Layer 5 of a small transformer language model trained on English Wikipedia (9 layers, counted from 0, width 128). Numbers have three digits each and are written without spaces.
Take only the direct path to the model's output, skipping the later layers: a vector added to the residual stream pushes a token's score in proportion to its dot product with that token's output vector.

Output vectors of the tokens that the questions are about. A number n stands for (n - 500) times 0.0046.
"ches ": 439469417542507454431570513497619511536505561531606624622494666414460486475478550529485557352520462603549558460509495436489503484495447446316401526521430521621509508600636422489370449623615563644689423432419568394538506478592628609502476518378456473520514509561500562376360511393470445387425500414410364435614704462473676488461544474546436477657422542601566447661486459604389542658438
"others": 425487444521484506198497571416676615340424484388482508361655458520520376713537395535264473385591555625341389429420548458559321492406330667706431366530439596421564555566670496641520417562559533689517510531394558503561405509569529446534595613536506530427456593410650580387477499496539526543490307430527407570525610502585507430285364359430393525447385608456442423478580546480564543643465
"|---|---|---|---": 574521430465457657406585408466674592495386370392500480558487457615397278433600478410465386307423390641475346312503440573536549410483447510514512478517449602708505526492553301576471442534582645649548377500441528462696556542552546628527414466593497363524374600408575577235484506612503439714355305357348507632538789523611645343563496381347458449415557533580503637613470374576612598490473
"reas": 476458460500496711565512593465611528523463568462522486562604457401517550570582544433505291463580566652401494530511504549482607500326635539571445594535470512384555540548647408500517577676423578559391489451371508474579408424540502582553444348620616450567474534446475451495429501519547445579401455352502497460546684433566483422439416338435392604420389556616603580548487567672536551612424
"respectively": 552453470408635513393453485514774568438550346514412453414480537541500335591405286509313488500477539460367397450614554504554630512401454601484389220400633839580471492459606405511277389412460340620467573378542516412748377628510545481701487600603634526568239546464743532567301506389561538569375379438567275589556588497662523500461338388456365407356556671433432293561635584574555516688431
"itself ": 483615500449628458450567532436458526405417397446504575422544439518498491532479568543472449331395464430482450408431524487587488411470631465590380573549484587538514418615530328536438405550433496384452484385469425495702503624478521544488512422442581481508472621395551544389390509403523513676346382479468340526504692585571545439411309525462405455491452577702413577675407547367453636568410
"companies ": 477437482527481461373649466435612507576497512437567556490480526460498385586504411453562524402568574526329470471509543531464424387475511591545313435573381605528506500651510514492421457563515450558506383451375552333559404647481536630463590485443583485506473564422495610471451503450375519656430431523431346498472638502575569351412481489436409458578476702628548400543389512580587600634386
"increase ": 487504471422498523285395509490536457594380546406500537461543498521522419567509520458531389339483368371561517507457564523509468586448473547544498347470500506512396474481630459467551416463569554700508497461435366444527410664525537423615464504489681523392396574396620552515307504452399513728372456536496359650510689440592517439520438395419433416391444518621521422497458592458425664625435
"River ": 544557474407578584526368517451544451461340469451434542444562515430365450547552421521394494382528483546519482412531532598517409386496455498452449447441441545588520466539526350561446480444575554509537463480454493440503371643464511503505586515455502459598464549378578555511292502578389487559483515488454452522392452491546507384496421457569433437520487534674504445588366622480399646513446
"culture": 654371456372646583404432561478530386431363480420486557384596574430575526629573419556503455367509454557475580497467375574625380431469487567495393300589535702572528525495545481616375456464543608598505464344522475334635507543633527563498617541480613498556397488368720466454458504504564572589450461561457359622363620514548582363446368307448488454500362594558634492581451540642299601520414
"until ": 504464504527525559404476568524478582486543638483416475436466534405424455476441533483440413548406587598445593435458594401571440509376533513480401467491362646583637493621644386456384492480500504419522571410514552420674559578551496365568440445558643457538442585546562517385472506417579496567405407432404454580657584491450536451362436489485452384399605538690502323615459502495537554532437
"). ": 514512459474559538464536448523514544508428428602610625356391466506489559541542400661379500433539498480556496431306472464579581496466492580530525470577595639567561514462697556537329553420500467454565476444482498531632596500607598470600533387562600542556289550519565468460544499360514374568541454509478417480530465532531581468546512398554358492460531472483411437548474538582484540544465
"Island": 474485470412696667434420564439516462393361471348391538483475399460477348518509468448498495385624555582668605365500502469538390415474351480481492385447380661539619421504651438621383471462547541569539440446425417419438436527363524413613597557574649434449583603370522628595351508460429491512494601437429476538563482481613570332520466507565519512521398502600515535516498504567487575445480
"); ": 466504433473573533582459465523453488453482420548543595493559483490551566527654465626410494410466467472510521374451559423600556528458494581473535353533582625515546549546626466552423546481485534477607423388505506537605497439590593502575566559579565578481346589530613503486492505418525520553547455534421359469587446475571572452388525437495400540421500410465429453597482490546650463504534
"advant": 404561469339482533471542631429552432479409555361441500444588561547423448583547522487442413447511371495403603580528605489574550498428488646562328505593486637611432548485556438590357367571545615585525546472388483545641279579394533479468551413516660401484494455394525555490403504500375496621369520383379398519504698502552593426502470381394434388432339441619610498540489575579566656570419
"coast ": 486563439429588582443365500427566408372320471542464568368519542503443416391463380517457571438399525432533608370554622454500237323548526509595430372405528553503476523544653299438257334409590650560585406490436436378607459511455542408475513555492614575496440562373516603486500506467349444567428502411362417468477661365571513391503429477584365407569398556620510331624473565465599596552503
"their ": 464459507386588421350495543384520620455464568446443475534608488548448387529455451633488493409508539474457463410435515492609393463451484538629488477665590491512579410575567526534231430523397542540440564498556519368593539562500487572474399554590545487496363710556492663505475504377510602479401386453478418511575701515519655538425428473393304453498442578420483476562459468486485570548479
"though ": 573488470428572666452399552463600498521587453460372648535613679362467415588343482576470495507417560477598527494446548563588548462296435664516458456495440718507601401460566350528457512495434497529560586403381296368600452577506505481630650609508698489608397561463648546570322503430515480551430389508530456600472688429530744522396402445495429349366556476601490430679503416557629493597362
"Records": 507447471553652597378497505517517398461491549372572484509507436565486391470573296517500423459469519473485665239520461483549429365413586555450461397505510657618624374527629451635466362585446629567566365400437406419481476535608551534520612511352655460502365611321595539536472511490569507440416458425352348519629490408619554349542456528431401464504369666625633486535498531492478405635403
"ands ": 478461415486401502420542556443483420451382500353523578529561398562453420625490517471452536482410550521431470505468372538565385511478468476380536539513391581539554477506428383404357472566511416622552449450538371463613540583429583448443407676585597451581417678381584531430491504477476496543377479500502446479431620530562623445320393605526582339502521575592597505575454456581481489410486
"groups ": 468506495579479502360524508407558482496556523456628556522540493496504407522566482490466530391504529586437439432490467560600509421513442542562398486594508649566485582636507544553287502490445564608446445471505454411638344534573523598509564460392609459529520498450556547493338502447506544596438524543356518487561720467601584425447383535437481467505374684583523395563549520572478615562350
"Succeeded ": 597452476323563413515412563507608467523514436521441519432619462487345461534596454540507417470488554543409519344587621594421514342357703637545360305535525702618491430317642335554519504592588740517679533484446311514635496613551636595695628562459725631471282541438648401439496513472515631615496396500472439443503619360513673452451273270288338506463372520439428314757357450350566703429490
"|---|---": 636429198469689722228431500300748509407302300294424505432685594363457335617644398516376479174455433516527528181714641543557273390283580715610330385592371833827678473469731114602350233708660666678558265191273325281835258712694851471594613555435816378505267545373877683366214556465430658838137306455302214659602909365712817026369134446384241397409413583696572361773318623539565716730301
"ines": 436393457490574515561513539498472460414329521455578464511478484519493460516409431614554453450515616643557486489576468541534431514521480597511489444471461564449627404484582471667343528625504516568559498417462447421454486432441625574507437528504621579448347634293500446467497503483488582505523502381478468581599719440489518458514539519492571479464425565570555504683510475543511646567354
"these ": 511562493377588547464656528364554635500526508371489477535611498523492309460474482537486520338430583589410405385459496442548547544512423495588379467593520491541508464593620451492449393546506502503462554514463485397611542558488509585510474512621511432569455614497473651436341503452405588542450376464533426628516707489541722492361342489343417400502403603601532483625476482606432538658541
"than ": 534551479566565469540461569487550495473462204320523506685403575506479362633360469390628588456326557430545610532396587538596448390252449612497386564509563785519561525417602519530522386746482369695497458428344550422389381529696503428427553441581553518779578467488630612574324504368369480633339523550256380493533716502525729546617409449385531512447381625520554339569404453587556573470468
"article ": 537541467496492536390507487474483423451462490419498564375508569507568484588652577595473406412441373577535509335468599481413462504444459642641450507546417537711524477546553494453547422467541509606566382403551476522552526437593533405605427440395574491441524559306576570401329504521492496577465489578500311591417637447577604382445418478363515356509470417602477446400449519604418556672415
"Nations ": 633568475522595498397427375487509544354642421357575550467609464455358409541582472446471420409380549626451448480558493528376470367473521709495365479563533587648509402611585342464342352517504574557506409383549368487462543515500569485535451466371440444447480480436447460387493515466404500811368509529450551546428540427616523346455497463454431533496475572545491503527455504609592614490507
"point ": 531547478475549520422500404448421433492442632538365473484520377478348591573525393492391545372516515547442448587429529488561481502504550597500448517485467508584502577533586355457460367498539575517481467430473578439651330535531527479494375406476385464437565496395513450523324500459387494679329536383406413593488426407579530474489579365439344332537402547552634381475513618514459609608415
"would ": 625577507535498617244604494420582542482475556350439568483547378456444520572537489469440397422341502403553504421532527458473523492442592495456397476455541713447455498541543519477509634467423549483477480457428475420529526703627502529617464454679631443500521594486420526491344502409422443559405400486479397551449598569514570413586456483486473429467541558603490384542390459473571591638386

Output weights of attention head 0. The head adds the sum of these rows, row i times number i of z. A number n stands for (n - 500) times 0.00048.
o0: 403548431588474480333410590479531348583679525623463490512480620483633570378773474418423555648615476436543449494619659454494547532422575589572440478407653564704589555463467538384499513499244373470450460537686484420479632452641635330593445608447603651510634530487550542383561362621496510512454390305614507473660675582555355739348648526458451542505408423349504525327409581484287493506436
o1: 453595452409682562503481515560671434523445417400588459573441367631578628593580480595487498557734516498594447728618285564405531463468436449484436428263425164401299566574495589598373502526542419581504500551523627465432568469562406611546506468455507583690409489564478297643529499542685436535417492560746385671343468442531383450529571391618482498518449589390512435525395537506404480514400
o2: 513224606590447476442573585464542648531647516450602538563296617656744531541243428437725555406515721580295529615492177294798536265318399559251331681647446581388696220564579363607311609431521501255450563460317566509427669466516394616710484508535641479545317748671670465482697342399706376611679488430632373380705458528434731407500260778564311705572408681493315402744534389487613441482434
o3: 423346663323444517556512501467656539508441566551624461511537599598350341579583621368551474439525673527609645355540505542208626573671218455286629430266672513493576588338558493488405537639408453716478636468595688564427412543376340546619656527477433547430663520658622447462431321475662531449538410579427240583487687523466459465418556414451436537595484391418552462687561635601445414422468
o4: 537354360708493655278408485507576382622599256462656208464673583252524430489609492434495412580533700564479203761781534427563359798334606569421409418435557818423711357725364523646464554449407606587549321534378491552466533547475535341486664613465405623525451475472527498439405582468514548355562296462656586467536476422693367501412526548631542534430446628272498418588637491280296484450549
o5: 471814414537371377439250376448424594351313706589512829603364585680329202399572516624403574625457238433620319316716452719584531526711369319891478513601661192661581393388506464219556673500466415432496679576535527630649548680461363431505315468512240581410716690551355417332385739554365384536517359372360511493503353481474527612426421494657322340585521357733462427613387745598784736451385
o6: 453474537747530510514434501369408559189225501540618607380273454625600284685479585638700568455223491741721740579561368718586422462473468560428454482262674564399466220464489511670352649483331376368540426549644476516436502445294290352536319608525427579400413588755622423588472254494594382565701632545582223476651236506283309558498556788773334480472544629515435365569568520447556422421632
o7: 392534542575529547440496651540461547430546563466533613599544422610525575699421516365472643492555383514453529351333579353556548219644474523370478369593421580585484631342607444572472220487410516506389618441564559599373540449542474605290429396464568301495488449583524570555598454449375751444534565453326575584368440551579475538613583331548455371428502504390539564454381612540458431572619
o8: 404600249347482481737516312717295437432710564550463731524496468494430569253626416568354510447500490398350367380452348335545494395628505355814464525683306254365475552591539451390668487588454345412646605390510470505570523606568618691496539575474615457318606610452068612443488584488336461396378360513732626585555504371468500509415473585461484569583503608604540407458273677584552543612420
o9: 308307657684349461370686412416524542517352334398627599463632691580518665483531569556686628409546573582575459440260474729361514592591482523440251604400612600336410524291697451421743726458417666689382606622510583456511670378468495649494519506611524442495526738541646401169563271642580547618459458557426591468542619460376498308353378666641493556481250549453597569432449610531368591392421
o10: 782633585468765678449391735398466474600552279482484347398437578467455475531377647401654426504560744589544499638480498492269598478513413360481375729315378565487415535223638269428618617493723417474475592458201619624503625541534759566656486438553282446560593418743448429614661785425567547598558622443577376545341659376459520444575432206332312428435500571491791525428590593601209645470413
o11: 586371446557515706332569573594574392603584373539472391489786573517629584311434602423496371441318665572412374503439475417615499478473645466346308541498467725412520551545447390501577418482461513450428574431500369458445533506504671556519648549565559332488590459518447681594514750523519527487435412542555557520555777489465566397631492443331468521506438688413685572473526449475351495590567
o12: 535573381435557532605480452805577533387500743433327321492637350602177391478547490417378552417471527782518512159380510587566616247701407302660582340436370458494509673719556360586422430494377624486695528332531686639458612655479305509430407510386442389523674531457237590510422716564458568552345226600204505463329540359525478527394460379288602430460677499626455354530531439469686529384657
o13: 660251370513434554513488482307404341637733323318505590616583568405784574403564668411546448402378665393190345543531485331742507512433540572464453514538436686476516559759349529452488322360541448509621505355574392451378353283449735529289796566492475314539390260467581572494424442507379262443607556215486547521706626643582428718539421605590528510529505551491369482498449476395535553568399
o14: 484468531375487504646576576322459491612584367501492364619560428616778439622309504426523418470584719578484486563434627397308704601479564583528627623498443640346410548305517518600329425655793577678437493732449431333320274444417845535481649496514437602518256452636713611637425512365441645339650631483465548563474446456628555480391475553487376541415319589425344512677495391615451350481535
o15: 688509495432455397550517495428588480376509506435506532200563523412561600567430316560589411443525538590411537681513562775583439562447482616443449430443421581495419398612459685594569560342589696758469483434620530451309208534369445530527620527410749490560467571245542384383267607646520474540508388576534602297432482283510697595631460454431554675626694421508516460560570584613491382392632
o16: 520565474521378338475666241497500470503326302265339570509594491548526719422472557370548687387201544632235393357376599626542553509579324497529562490528462312198395565570559388184597429415204610455669603288546532414488341573316431603378781565397307278581451611556529629348341550583437554516527283413391459467593505256548392696398330736457518662398492411755386377620559696319637504384726
o17: 437547507473447458684621403575437514524478539371291259679823348500643444472314385407603517426442736466460375502410299342522600459552388349327590457451539496186530573687482377704359400474532564320784453556324603390462554437341640698472724653643519241540143762568496625541639746457569600464476456448353689655466552471576604513206301712318507684387237779545390443661337440487513310386731
o18: 452591383557385409286532449551536496450503522280621874597405498638419602390364821672584330487495297381429567500477333502544648253559264509302415631477583287547418367656527427453422393336549253417556580354614542298583505429466570554488405411514556239567456488405449544408440679392465280767311599498592333699529597809349686568582406378588634442661579664664418375306362500513507623503411
o19: 589507377512310647400523435625532395389518602529781590391605503400245437380451569614432269440080708675397301515544461693573389630487386479471341519485635552304549342627417447345380699521407458429525535449723358499535358654348627550598505519217384487310621584664266491510248656602368325178348466601763563446664417471487451589609662571682344389588381673568566355621557617384478498577402
o20: 489347437524524500404585425527637505638831464589637286626463511646784566350298455475873344344592846685485551588864298476748417317461445528357344342451527411360535522846289591720351529442414516578454333578507640348631410510497570585595645476569580434773281648529491417468624523696651463337380428444396599381411466488617785588509467480418528741734576822326417549603389610641414486580622
o21: 612404584385338452566525299467644461608437790599539651618504487648446493461645651579265396526606267599469721134584593391436567539588243256687488477462546300633326746376533517236579605551511457497545414506755557416428311329492407479443372340443365403621734433620362543666339411681363232581397515572265552548613565665347627414570443237549500243718571347737479539504337467636590604527404
o22: 544404379462552793465511565461493547305524446577737431495258497531545414576468609651658428512528480612551467512618246318447399494358363493489328443552326432291471468509474491574243456541474451424355564493422515556303515640443683479557410273439486484567438397693482546542514242440481411371673570514601362716437413514493445600403585530592277543614600586267405425522539546463549477611497
o23: 415250395347419545538740722443517544612784575533583428783444545640679644477195425411618443510641589603385509451573396542409713443531445745426432410533480384409575549509483742714211357549744729842358409516501640377342210533588502607423609402263658424378505745456571459583465380511603589261482492612334590301310429428740700544417602556491567637675371584362363557525679362684692343673591
o24: 467623567525498541710620554595618452345522549832350250218594463292549467477795197531289528470665687697598520391321520599394287503378691578525620341352728686315475632461673370612518790441207552564647236510713434635431526555459511327685578621491641817636426445634551363610499297509558670605467381537650307330531381538395134578403578388360407536332522410274571379548583627246334475387587
o25: 457500264550473380425315304524414199506601307511631612281643553369288345394970526630366420414391533399479298735662611760486278696632771545651453489368602490632482374466344458337570469532430417574499481535653288483551585557385501496512468577308414550501582388331391548507341604617342465302330425449747431623526510325660376683399599512499676288573394583395638294315417683429249580356382
o26: 485536393435468446585551388624213529505435425536429306527695522313509594475563528335490642644406529523524308519730697406678443528610453414471524432469459453513731717596499480418586365647388676432516421429501628679390414718569513516469669466449424499448574291456384818477486734625335627365451366458461512606500764212574490547321432648446442449454360494512747594518426549430433482330626
o27: 599761691486425590311532524472550433650413535469578533333658594345577550519571454441443712606433418561444443526382434492336530551473495479605490527647377642474555576310562426509723636456273644712611711527398621350429631721655399552584610403574436520496455560314649534377538465471460406740597355488532713507275553451536423503456609240570326467491653328326457596459456838471532545486531
o28: 285175614548540598404580588608422333540545508592585398352826477309453403436392394375242568490579673632440354573393535602405470500491583717344330276597403822376523620455677347604500442550466739623487583504410482454495430694509340493565766700293766609298343410336522434594496508537473710455490476558619476486495642356619481631459623361443478462298331474310543529563713476468378352450709
o29: 770433428363512465451530504262712476513495479490483494399445644397604583564788636379535320453627448449358614503622477368683508590563610595622494583392404581494417561536249687490441554419580469554538347484577651571419550436391441416364541447591336549601718282480595666532480501566661332525530408443549383282373644608539543401636435353478494530598784369391383467532495475455695636481389
o30: 404293697514352341708781349530426647510356282414671426553618438312680602768433469407692698554387581398552526756721456237524425773427609442277447605571396622278548540424306583396539445724528613449447457884372609437369516354375484747265562425511321524379287475632552609479716385423486665245638687438623938507563409374579361341448438910651499608616230494466554632623357538383537385398385
o31: 481402515576454619425565538577427487467562397651835649370669576528565395680579666551580456554536403465503408662616425616340414793511546580441327630461534686482524416244463401335293391666599665339246555532489402404415715616319576718457584542344450612423478371540448510611564874498405652519376694510512544602356736351595760421636580403491452333637284672331737505400380637759285646235488
o32: 479491539579503544323436519544526381442359367628888639234516500302398273633617547619382387555309455453395335769653643685695252731369749638432308436612494692651531270497193538372446522469564424487360436633480193291591548599336423450463467536319482701432369271402472384577419511434399368400556607454906531516597456511596353574662692312747494195615531510386606467574498595409237562515343
o33: 513479590403310544419472402439444601457436779397702800544390544715470369519429728461467450489551170606523701447449376605575560243515293614600379455598421352737487505593625499379400431501771458530362561421560571381547462510443307526427292241421639327513640392296473539506440381576432254764556659542418390528489654539367641541592486428792478191552556523725401641448435281724613662442360
o34: 635273615564560608547665617350575670618476429388471416607416442512660412478389605353805503414518667563574598419584531267399595496490372475445523682315214633344351527325536652750609552669661508464410414523543614628288540325619567389474406509631476441449580544692669539545445367501631556482687643559318494394585636444539637233684419650323419661513486432428511617450658440519329572536439
o35: 506500583362509461443338534571562600377331724471226521393386648582521298599759482289533602536486491649549488552573811447539414568499638602843527343421152582640431494440471667487526262563539620432199619321602414515436623584591163484564314323419657548345692384438550547569500549719493549488657393549299333519412760177799413509674712409525507328460646344517574785342453452630417535604451
o36: 202566317500636514556517543487632487401505431601453695465539548589343612458503481560365473691603349336410493562618506474250349481540361405472535282448468233559370575448488611554615513550559431688485420479460509506566401540541500432484478542435534456642609460501498420610505511623668365440427392395543344557312380434423618724418513454262647395526581454440538510308565423588610432479577
o37: 572499495418528468730345684723543487348495666534556410358470379672524480441591480461422388514524418557490614389392463484372525267460505573515593428435427598637549449458381410608409314468506719531367633266393428449380615656457475686553374648374717442456694489375336376572563603328412621759429460616560416391385369397574415613522504435276626309564731460577555378354585655603361460382625
o38: 488463519199488608678425295513265389556549704664654613603483561326277387328674505372341493419423741424463773553522319643339512576485244501422562602408646599364713531365699264472518721590470607680657681529397555597418373528456400700701892529298483718231476481609418482512508271542315358548557582628447462749478526503446389374414412514796292534531353450490520349586477758603591283341408
o39: 669474507381621576571383568408445689324341583481717541475377608738557503699241673335880584426366433525740730558499235604639583657460275447086679617531340357558667394504469676642552479505560484454446445499423676529374629410500514509501405390716390576424548557703631453519515561429528520655735808530467307522521597423350692464501627495559418644465541406590523477691573474685487265304450
o40: 432454236355527598573552373429516379534454718498483501609583524390231373291499600625422328511334534698566449390593302371414490436650423224644509450400481304413590522536469489675647546668578347584645372539564491460728477509417506463607365661466336491455512616469396568490527624396547273272382429613657516707406359557375567349293325578424481456633399524441582410535467505518668425745407
o41: 462555526510408283530501365496456790590266527514499468663312554701617578519383697389757704623565114450515621324930584383684486470474381358465514535517563133617522689499360612284672335505450518389389378664534712534473315478576490416282393398708334489538536517545535560451635491705608477730634454375241610422702683428340642523496332624621512524668655222721467663450326433576760569390594
o42: 884373698442308628476536635633560473449484577534566374404437458380322793485389333614462391616579601418495546534515504363315527558406422431293413577464525609543545459238717468381468678549596640467564658521555624751460523525687852559577500407386667527499677482577431419513603414525582479364452522657618766518432501576396627340565528447453354576475448517338648546442550561649270482532434
o43: 386579408594336464442595351487362584708411389539484298635544560341587623394565634328579795640530243543454428398917599332488463620617447387741439506452454331402410872412497541300610444640359685525529461686627737566400327521586485487242562423487264456397570392433506624595524267742506536510583394380311685380600601281470362629290480687586438568562387273537417663370423526333629541474663
o44: 568636386550460713442704559494697448620502349414746296510648605486803558378499701270738505398372724887442559458365436467318651395503275436485324501213396378326587636502442465734577672605561525567354401361711631391334552541598729721624462357501368378556628592441507624345568499484492473537434403622545395516428710256484480413225426714259454419633356749279608498433557636632116516334594
o45: 612641536437509556557551549480507565667308376585582393329462707360659422359611577324567546520667449609451509559442580539428489698371565567748411693472391612418524670344575418400693645584591512568300450526459551528347610533559404315575595325531396751483752278374521595405347396502558488722618481597649315291584847224454401334541454465633482501501456302487447519517626339410410788429196
o46: 577357626459410451441263464387498488541348441392611519554491486314343337760559556365502546334448445229498564744264648349318506720455423313461547628426379410598489495266633534165731393384588399293573470495476524576363510295493426467526374268461346367368442427679544578619506438471441554539640698470439318626619678669474581458532489481349497436426513350700480462689540609330379570331435
o47: 441439398675494486414446483406637444618365396450590538485560546452351398421540433516468394453450558555488510652532590377436487680408497575447448402431571791441479470545413468490534475437496519643454539582307470389512398356393581538513515593503534355642366617472485386440375388588569480496652509548489558412557465652573362409537371604608591632441510457577410594436599461383578400645509
o48: 570384416542496514485490585393378579682406296575601371587530478487632558549474698339755576490356309357546570671715630235573489689440554373377425702556331316596631726353274663240674184647597520382321367617342574463367379427561634433369557486520249504410575383571461748523510729538613619441615677460476495438660764370525706433536408704376537581733401359603452548411561521508469469423433
o49: 398507420737454619196331456570448573489515466427455515484431408491375307512454411594442710405568487449578356640492605439398632450434437437587327391378376396441282533387679547525298307442486355512589478662630506571453484443716358280364382495338613483343229591535517511644302303474460656343589409457444425490536538582415541610389688406586485597374380523428338387541696356346548654660600
o50: 466578449574418408525346537711477513318246559458643707339523392637318373702524466586248539465336383433292356495322335419571494463438447420364352531485434600466493406513422309227390469478404403170438641443305400432435745585346393608603438579338374443449465590614369468610497713341347496692506511468701216548535532579391544501552377525549448388462545599641438337535431442302596602443352
o51: 514613641460470577423306404363505448231379463601397371393454457466599570511511409365459550362327588449438563535541657411614309566466562454512616535613339686530457308659652468383665747384568504443445539521493430622588501429405578473579485601651467548546543364505553424454527427676421556504667598446564251458709524450302434356715300509548400569287643398568605562511564548452397378442583
o52: 460398497455425492357359471501496385663466295600604389421488464450506559636244369553413486312617598509445312571371506495617577493417460429212427299555689442360603603622659361552394629258477448513633534698372556545663411574571513478498843452563473545709141485437530473548445449303386633380466423541468384474512435735457624551480437307629528563362551612484454270759465456394591448525681
o53: 550444685449269521435602514675609588379443836532595606409422492713623589368256500467401479445576272670354645207336378461780662037528365651555375454792381294535459560673571321458468436440591559524512656437563642389490450598495372585415361494434903269553558569185423481452555458571459323773497454518506507365473666554231690649575336467451602389595693597640308543380434322658720559466589
o54: 463396636586490604487583395503740446389519297506612367435792457455700699490520563490406405487307740584425345530485497428655369444404670468230367428469546722457358305633290464493677590520463536692516434688454490435553666379286653607466608635541459529532537473459516420501632475452540408286435449339789605492519362500378374487591496559418551440444376727336705538603491494559302533492490
o55: 295475341527487635291353522623623546367330658618521499623550407757494370569464454428453550464410560575522572516538290530344594519473483599437589282446479430477440332682514587642170400561458560412162608581596479415433587605530353539580435271425348466372479560569607390673449481622483517399589500570267367571329614539591479475597768469607411502483510757331301613563595319392676473632398
o56: 487555392634654598471347678526488507444358325540345422536549582611673782584643584379454514595407347473567473557380773373426605747489766559345635478521443496583383474442446596544695416429393505462375570382505412525469505538705710445407472669551420641356795531703561598626446577515472676422553530526664411475524521451612298531586728505250603393368548437404624544405617510405399378493617
o57: 429493367460391701446637653642443544436435459435280627491617441587500765470246372555316544600419322454375361517413369531409676512442488676257586489570431404279399356450713391603479574450509584416519655448486492539393459546635464601581662538460573406379517606508517517654392775584453599551434524776517375650433592355495578400633535559553546636311409704545629533368535338437667376408566
o58: 449512306468555519663366434409260517571449746605416385644504510368326331412534576288463491483719428437664682449510598664474571585477303485579657318478471433497699896644638566584401319524502515491761303454503665644535555497606365253354634613456665667395462509460444580509424270451614627570590572612321395481614605585596400396338491515535470756364324295481388371562586251408814365415502
o59: 476475647257510408631404664446553477597427716559531270523522617509687475538595521296508479696704480469667618528437720345459526595481544505393712340506608480708658736517377781602623403523545590703426343457451508426334406432586527386376446421593714518604619416432581572440513140654553438463634555441423738503397607607623458622303670424461600449509675254445420725567410485496327237531465
o60: 389675397521618805347548659633553461529471549594374415553449450580510793543412400649132436752687315384351345435508420137194552368295444449494540670496474668529506428359669400407370573538448574355441537556325445631410724586737778334773378401498442636736518452613589542664554778294471482668427288503586251587333523707298696299472390362509336552434553499255489457305597268443499563555444
o61: 567576541521361398422451351528326672393182666470553653474388607538539440639530660407562737656425026572558590446721587529637454520488313468522405549591435169670556603390566509194641406527397541316472500584613612544481459656631317392414332408562429470453597396448657617420540561660417369777649511436402424582637768417340621617458428626714475328525579248686522625365335508525652578319561
o62: 375293642352620465597403620547416455198512504535493490509514441786622683704385414508574543601501593297566612552523455338442470561395535541060623504573545801669590326571546658580391330676619583521395583537322487551388534473429779530579571623647762504593471481617709430537615643475570602409744674442484555620498661574424686405494614543590457705392464507386547638428547332697406243488505
o63: 519616296374585233565344435415393264535449414401372700383679576437268441687921415489333388564433489415544444613472752692353412755736739574504613375314630700636435474447407567528634543393367472613554582379465405450578409518427333662641540605536292491569589429508606512561442651659339540470336469566512410665356450558747349374658477326547677322345620516522678585407321730406421394489443

Each question shows a token from some text and the vector z that the head gathered there. A number n stands for (n - 500) times 0.0038.

"British ": 421490529587478549587476429508589529598415563483453514423548422437484534424391487502507486501470421527642616384564511611566441547430538523444466435525552527373554553611557566398433531539610453
Which two tokens does it push up most, strongest first? "Island", "ines"

"has ": 429487568440435388325543582526485511498582531597563598572491583550546619442416526573574489613602459556508452541491446405443360553487581442524452437502514437538694557462395546340475490435472401
Which three tokens does it push up most, strongest first? "companies ", "these ", "groups "

"in ": 453554568493475513550479475485551482528417496541483502506539527504498502530451468506463537470516473488522507474492496530513442581379516495488458417462527513529498479515488559459423560481497536
Pushed down most: "advant"

"| ": 550479455509473463486507552474434526592517479492566547439468507595493481570484632503446546518437347435504514494492484446482712525775537497481457559481443501484518446466545488539572516589496527
Which of these tokens does it push up most? "|---|---|---|---"

"held ": 496517521569449432340466531517557580607460510504511598506437565538424541497474536512487594481536328426614536522506444430564421561489604526484423483443424482427537541478490561436482561398483477
Which of these tokens does it push up most? "reas"

"ass ": 521493556495510534459500533477414602428650543416472697604519437416435472352438558537489414549458451555379466415464684510529549504495382465417502468499572590591567594585452627568453556471671422
Which of these tokens does it push up most? "though "

"id": 500458453485501448425527545513473489451539557548568505517496494505508546491489495558506456498471470457499508498510479470424432503508513470515501474542396473495473481484535547428527488442482492
Which of these tokens does it push up most? "others"

"of ": 544513515503496490480474552507447512486504519492506545514475538471497520472562452517572510456590493486493570465511521429532411467462502491500486522521546455500530449544512518533428520490481544
Which three tokens does it push up most, strongest first? "|---|---", "respectively", "Succeeded "

"emb": 523507529507476442479501484514468453515476518520493505498429518495493565512468425473493507462467427479529513516522438464468483508483492474497484484549446471496532463498514504515506535440502458
Pushed down most: "River "

"tional ": 411456538570474548567476431514554500579421519497452513444519410406457523413405464520534463500459464546596615391578504591527448511417481492459497422531548505405584530588525535405454490547598479
Which of these tokens does it push up most? "Island"

"ward": 509424570364486436491521557373452533433646397523463436608495544464519419429517481489418594427411609548466649442545470457480511437358381451466507446440525605488594520478485461423481463510515571
Which of these tokens does it push up most? "itself "

"Cup ": 568321605656474553390541513428460510506598526481523551446414426506471420459386485559362658426336373437606581427547608547394602528538387515560562572398525676529509469447550309539674470465703518
Pushed down most: "Nations "

"ism": 439490582508456509661493483533542454537474515560500649483483625373546548487419427497515483476666443574599560475582482508481393410382642453416480394490477472362597456556407413482370362455495399
Which of these tokens does it push up most? "ines"

"or": 492514441529484547494494528526525492491458521501479500502563537541523580431516439472429458523463456500511452529481480470585479589530544420500507491527392486489421492507483472482504460410488486
Pushed down most: "|---|---"

"National ": 544472538453556452473507489384508574475597561414555593583488562478506535391497551510427545522504466482506470488431395488466613443706535471563458657540461471508471456522570505536524483541432464
Which of these tokens does it push up most? "than "

"sold ": 442621551359490464373431564488518530528445482451443548641505522589551544418498400445362515552606446456592406535495311365559453621417450451478555571517648323456497462562478686333337784413493478
Which of these tokens does it push up most? "would "

"|": 474466516540458507478477465475516515545487510486517544474437503559440451524398476530417555454383361489575487509497522498509587529567471508513525483455448576505499499471467456512540545483538492
Pushed down most: "Nations "

"N": 497522504507532445518492499455459441488517555500502524485468501484549545535514446471469528490474471433504438521544493517479489489482493479522510513546513426517420448515548476565536523425518505
Pushed down most: "|---|---|---|---"

"'": 438517500463515339547538479320425471455624367659524288708500613479586449494507397509517734359387730603512562518630493544486517378331415483454538482431509606500679533457505398444521375494419548
Pushed down most: "these "

"Street ": 385626669644357548702467495701599460606216456479544574574624544587514505496442531282459330532556328603691480583526452690702329621152897453571421344402549461405566591478473608410339445520450397
Which of these tokens does it push up most? "these "

"Fle": 483557556510489495563481450518494464482434499520485486520536532524503519522452426492466523494434483505534482503423490527543473544418522492522492426516466504534475486526490512500492507473488502
Which two tokens does it push up most, strongest first? "). ", "respectively"

"both ": 459396609524506576534423491547318509586524509454587663520576511485329633284488482381450461531385385546452405425540557550558552482459396350479565514461584513473632537550554551495528395493655505
Which of these tokens does it push up most? "ands "

"known ": 468402529471544536426510494441434527516607537508594634480541409413450594422365567484501482461349400482406543480516605511447562466546416487471535488526520537579598482564525618630525543486574413
Which of these tokens does it push up most? "); "

"2 ": 529491411488464545484495546508460515585477480501559552457492547578495489513495589513401506522470365461481537512489467468497746530772534466468471560471416491451499453501514482501571482598494514
Pushed down most: "respectively"